Layer 4 of a small transformer language model trained on English Wikipedia (20 layers, counted from 0, width 128). Numbers have three digits each and are written without spaces.
A neuron's activation on a vector x is SiLU(gate . x) times (in . x), where the dot is the dot product.

Input weights of the MLP neurons that the questions are about. A number n stands for (n - 500) times 0.0012.
n66 gate: 453584339651460642603565447365581625429436626471519368464335316469285661339754296663620472548328707545478578487443618399447522614100504504674554552683456580213657366313596696287366488583270357500470318432302618556729534520381591540350387492436255402376664504437399508736462500903652544541589504547727402364556536507527200675532465545331294439471451355619480353500449556398469533662621
n116 gate: 404409583323521614459412353503520350597328500764564582509546862639410396638206555589475614289478517667489418586393543408646377566473432299398392559618587549522558508558357492486398409586571421503437638424649463348419481412500487635477237669537555481521466663283454469623444472483507510335602432339574573595630455584307627409475394236617351550427394573566476520662599418680357286373287
n117 gate: 657430662419358706494641562439429631264563632471510367650431281483540631629574452575363441680507717370450319574532432687497610445739545446500470392618451739408681284548296488450618584556425497582381431387413570468637600584454374523402433596470493669497617475459431517465418563386652479385706588483547535605378319661601350605507588409490578327459669654384490612313357638699364518261606
n200 gate: 531527401517689496380519561419688440315564476504711798713582631665338563442938480504537696783728541404574488445448435597459632280515405504484347214470405597357710591340496558533447615336216579504365323861461333532296592503511564504455645348474359357510625471523403543416530314683466405216723496632550507430669243449485325556544492589559504470489255618575417440488496440689396488377500
n252 gate: 460472466457639549477539614450589579383765405537511605414510788407395412305586595632423584784546657479504692413523572371619459427575340567607379535566463662191366339580404624652533544510461392614293473668369595399563543223503391492486510431388555344538528446217431526403378320361527349302607504406611594353516412340614670500150392404409347328543367622758474360434558657419443546374417
n288 gate: 634479571705588548394639413493410683304571471602524212368436231577503543496733599405493472524522432470551567301463386696463546486320636516474240520591425573485466453461443568511395453551469548658377332391391565161373454308537397389382444680507500529550570641450433546464405435580481403564534785807476444577771514401538560633430388309687445466604241294464532503489430475729703422362408
n307 gate: 449439608662367508543421475290457380611394511548514372373623533587450611496712353607554596516166528497206595233454301591564621640453439541485471503370422477468771459255628609300192519683564553458482399578251421538451638628389372727461438500631625599413338456471399330305528483586583392321483663588493534278639493507475372746409689448452504407439647463384678373633558439507496450796665
n66 in: 656435475617504439415622338488335422338523545504558574745567539323444390500504586532245461653345429608418484483310354512128614437588745641558443292664279364622541366442246336328500333623619406548334554451613390633464714553596398338619500738636530549606659489422411535360481572229618551224474596699492703647504413434561636667452473589340793398461295644482398466758473255364627479589344
n116 in: 507507615702595539636550308624644578555484443277470503543310443372674473325574503298428521527643310649659490581429433470336353606262602437316493555585414278632460719412449651514454393712515448461388597358522636489493728564429672588366573534516439420306353459398412462699346444573485607631568560544399364588527469430574561379652442649541405619318594382669579507653463433625432457697303
n117 in: 548453529321607496380517422568684402651523406393445555437310446586252420385439392493537724531602513589562687391539558283617585573466232683573599513672486531489581700268637358536516468440330367546517401323578497611692250512464500605669526552621582572451462336410325266365323401439523546437662404639561474332623525305777590564583290431483561497471556341473447520596638496463524390685303
n200 in: 406420461311767574588691365507489394367428457360386467636478835493626583633396654430405458592668543692271287362345617637504444406643434490441529393439318507468721430485369487582632428464691536657572528663493569612608294586539602348310444496460429285530281601669504515320601679496241602672643430552588427292733386339518373812516344546530577653651401437563719803480474469500444524418470
n252 in: 477602423575532174514713361500504264621556444438599404429444543557541566593568403677480477431111571548276631765508621462537555336203222579349743297415461573558578487515635438585276630344685783482634602605584602763241375438669425413518439426395632427639385554372478387496712454489563520626467557543702493373517759330675612504456577364182560477489602517430539437686411404609577418626465
n288 in: 516503358518643473590284300302604656676269383432523585425377338685564589654371543541302467338383544419485654697544473464367206490442515479497384469506517403713350569579506391672280379377715608390579601646643558388537429615622379378645374520481619538514515531427556430449557521497732407626522367421562430657551607380519421363493526416378571497512289577441463649567448500557428430615467
n307 in: 568643484480442473527334441481648734443710406415459489593446361968413617638519447618504678475689536500567883455519433298464465455444342629412441356284542544350548462541500551622357358514246261604576385609493522426562528442336595279352641496686432459550359370213683603612388313393573561446547515436348405500379492454370425377250414571262698558434362416355557493597339422613340365508534

Each question shows a token from some text and the vector x that enters the MLP there. A number n stands for (n - 500) times 0.011.

" into": 596464628450488515634367430517509331712474311467331702429458632455433497631590501447591473486508415506579480329335291484491508578561492438426467499484373456583535501625520528493515473421402526653607452482759316590448575693565644436399391267515589459744364434540592423580470530295517539416440647627423427455492392578521646525422515494540419561492547645361422605538460334403364479556591
Which three neurons fire most, strongest first? n307, n116, n200

" off": 545585398465569567348490471603561385529422394638531530617465492399764526362360537358615456584483257476551415491512361518492590827638553721388649407383448442458502378490365542667557365389396412631475440547735602664447576635546541461655352406489594431616336623342535518507621447370526485276531652610404530437495467729546636235533423562487279615419561515511452695465489351499434547545485
Which neuron lights up most? n116

"ained": 513439500530441505416434490384495478556755650746450472314522448446574594509392468440618478587482252714575617392503246482459474501487504635639548353354492409303193553609531530517516463619557388637569572497643338510243529556619422522578598432530515507673525471480640558584379551299640481595547505515601371466417563687320537618569454476538469659375457594578477440421396512362452560524489
Which three neurons fire most, strongest first? n200, n117, n116

" and": 585429501722657526612492460502227364601491337464270410548332530369476552524467387456534523526497509502536646548556436452401648436413575506448459427356498535460495453667393558455557603567510637526426487378585370588456514540628548569429525403500534404574514380400557512530559535336477563512522646529480549457582436535404516460468451610581545471424470645588598498578554494347513407586708
Which two neurons fire most, strongest first? n117, n288

" their": 414397505350653337562384568601551459609561426264360551570479456412480532552382464502490462279491467496479333278461437351425521596568467622286685349650550505640450541631588555697522510448543566547539371608464580419307488633633522331318510439399596360633501662439622565673480564421636455673337541640442291401503325382493564484549570457510480653399531522549662383582480487379638532756537
Which two neurons fire most, strongest first? n66, n117

" series": 498497436390381452641524645477574439554673545405545519579598381475580392374555450430399299288531269754598359468369324522599448626535558646341545476504774454314421658681533431547607523521572384516622392478525600461441511714429405544478846542520486434733462710342544499478513394251464614452508760465491543476501590575768607281532515294481482341460456598327420453636526306502629428456570
The most active neuron and its activation: n200, at about 0.46

" death": 644603428367577614616575492526645609511382552490512628531432397560474548422458567341682603488510531560652677459384491605444600522450424623495490522401445465598464583505395399645547476597273474435426568420711576491391353453616453579591562467625643413505388551464391410526461471388647488577367586404480328469496560526605510374412496466600533489150507500431520474463620497575424522563812
Which three neurons fire most, strongest first? n66, n200, n252

"ine": 221638545656566571732445585649515459417530424401676494523479490498548519467563532353436468482683295523573517504427394661373569528463469474403435469497495305595511444511383702517650403483532397609464531428656242416319454670504477567695541524480688534656577516484643655519432600347568527547448592453595599486529615573426459585382625444453527791432406575523488334557557522491599664579556
Which two neurons fire most, strongest first? n117, n252

" I": 390631563482426456750501490534558546550489552511564654510380268490367473337432379630529372559602533426485463398515441517377526432516460576434538753607685656400471697524599454387615577542555524612498523530739522566351424697707612633392740412261460339623404406590353597309498609322673614378484561506449461513498492620575499507612491738562369539329499553421631625723444536547507521394544
The most active neuron and its activation: n117, at about 0.4

" N": 424376442388281370658474564398525703459506264440586624473500505468662543523496425403504303354520535283463591546469468491448383396430632746445521631452602657404538569488452522526515626584476605493320468449771469473408441805500521594596565251544555586744281426568435573445668536404625565549497502536483376457582590685572451473685277577418389631462505488418428486574385677534592513490512
Which neuron lights up most? n66

" h": 486624481596592410624537523654338562632403584516308487475514588468577484637559527436514462369581463458572655534468490501434732467390496598532480538477466538362566644482571643457447441561427452485448547327705519469423543639371400300667627462399621466634492427551485504548634295457534579504446518489529446458571521637734466425462347448721572765217690340434694572455573614412675725429554
The most active neuron and its activation: n66, at about 0.45

"x": 520517553370446604747379240652518482521465378543512552480589467463668570471549458579428318408374475607471503486547519481497592605577239570456630689375667506423427788511451521505581353619554620541566292588623418440525612532482462491663615513521572594575442369431644502490446521578439544556496501677469355429625417481438539441642487472347681670492515608414452482536436605430712413510612
Which three neurons fire most, strongest first? n307, n66, n200

"ences": 544439367655636575626453398585429638338537393601702555389532600402442573540432534413546422486569299535714564446401341440435483430466451517470600625466640510439486500614480535653491385637422467416662517423669360442384613428529351540533725517451597400584475506299432543493425573537689407631407475538604461430601594601540593346563575381524574583397394414531571447513499552407391510458547
Which two neurons fire most, strongest first? n116, n288

"cl": 438565419596404555626563607651507390637437368488508424428562641367581517374527516423482498605373268672534383557422438451452718383479457706608501464449377459505433680593351487444466394556602492496361459528773321496575573599236704488522675461623556583425586345631573548465408452445560396509412499519690378343519361450456564576559532566529429620610409373405616525468658570498749550410484
Which three neurons fire most, strongest first? n288, n252, n200

"er": 543735635297692657562477568496616629601579624477696498457453444520516482383373369621508475393617323582726491592478513370485576514560527632515649504427502498575490451574436666538560575481586671637438473497605666576372477569452452421639582553581573590479449626422416544533424600332428516636537511552535461506444490341711616607473660540472504448314318526395480383723492495544556355576311
Which three neurons fire most, strongest first? n116, n252, n200

"ook": 486368518537268576728490482472636539723568515514556481463556343414477452285458409466431462446630501804561392472370503442519512647503319651428581471516558551391433659513397468510686422390461484495505579357544499541385630677442584559654629509645669633502421480599471514462404514313377752539506553464429587506543678466530556400578409440345526637454517369396689472564434460493493444686646
Which neuron lights up most? n307

"ate": 510553480570649547622465447519470516541608444607679551543529583595493488474481391407596505631528400462829540597517337570337583448576348537415574417516454364575520536627367562549508360447528510470500538594631375512390490536515517357652557512415615413710500437579606523432347621388643374502406511628494638519643592661483527537391655423597525656290361654653614294376353437375637583392536
The most active neuron and its activation: n117, at about 0.67

" H": 420486383529559407711560450593510388616551627469381653489556503341661514483492514466568341378492529245474651437578378449425683372427453603482483698508531538352401645578615407544340509397528642600288517488653620522511424652585304432604661489451579521584607553491445630525590437393634675551403576498596554476593566721534389488505369448548414522281661233399685589471675722443631558496437
Which three neurons fire most, strongest first? n307, n66, n200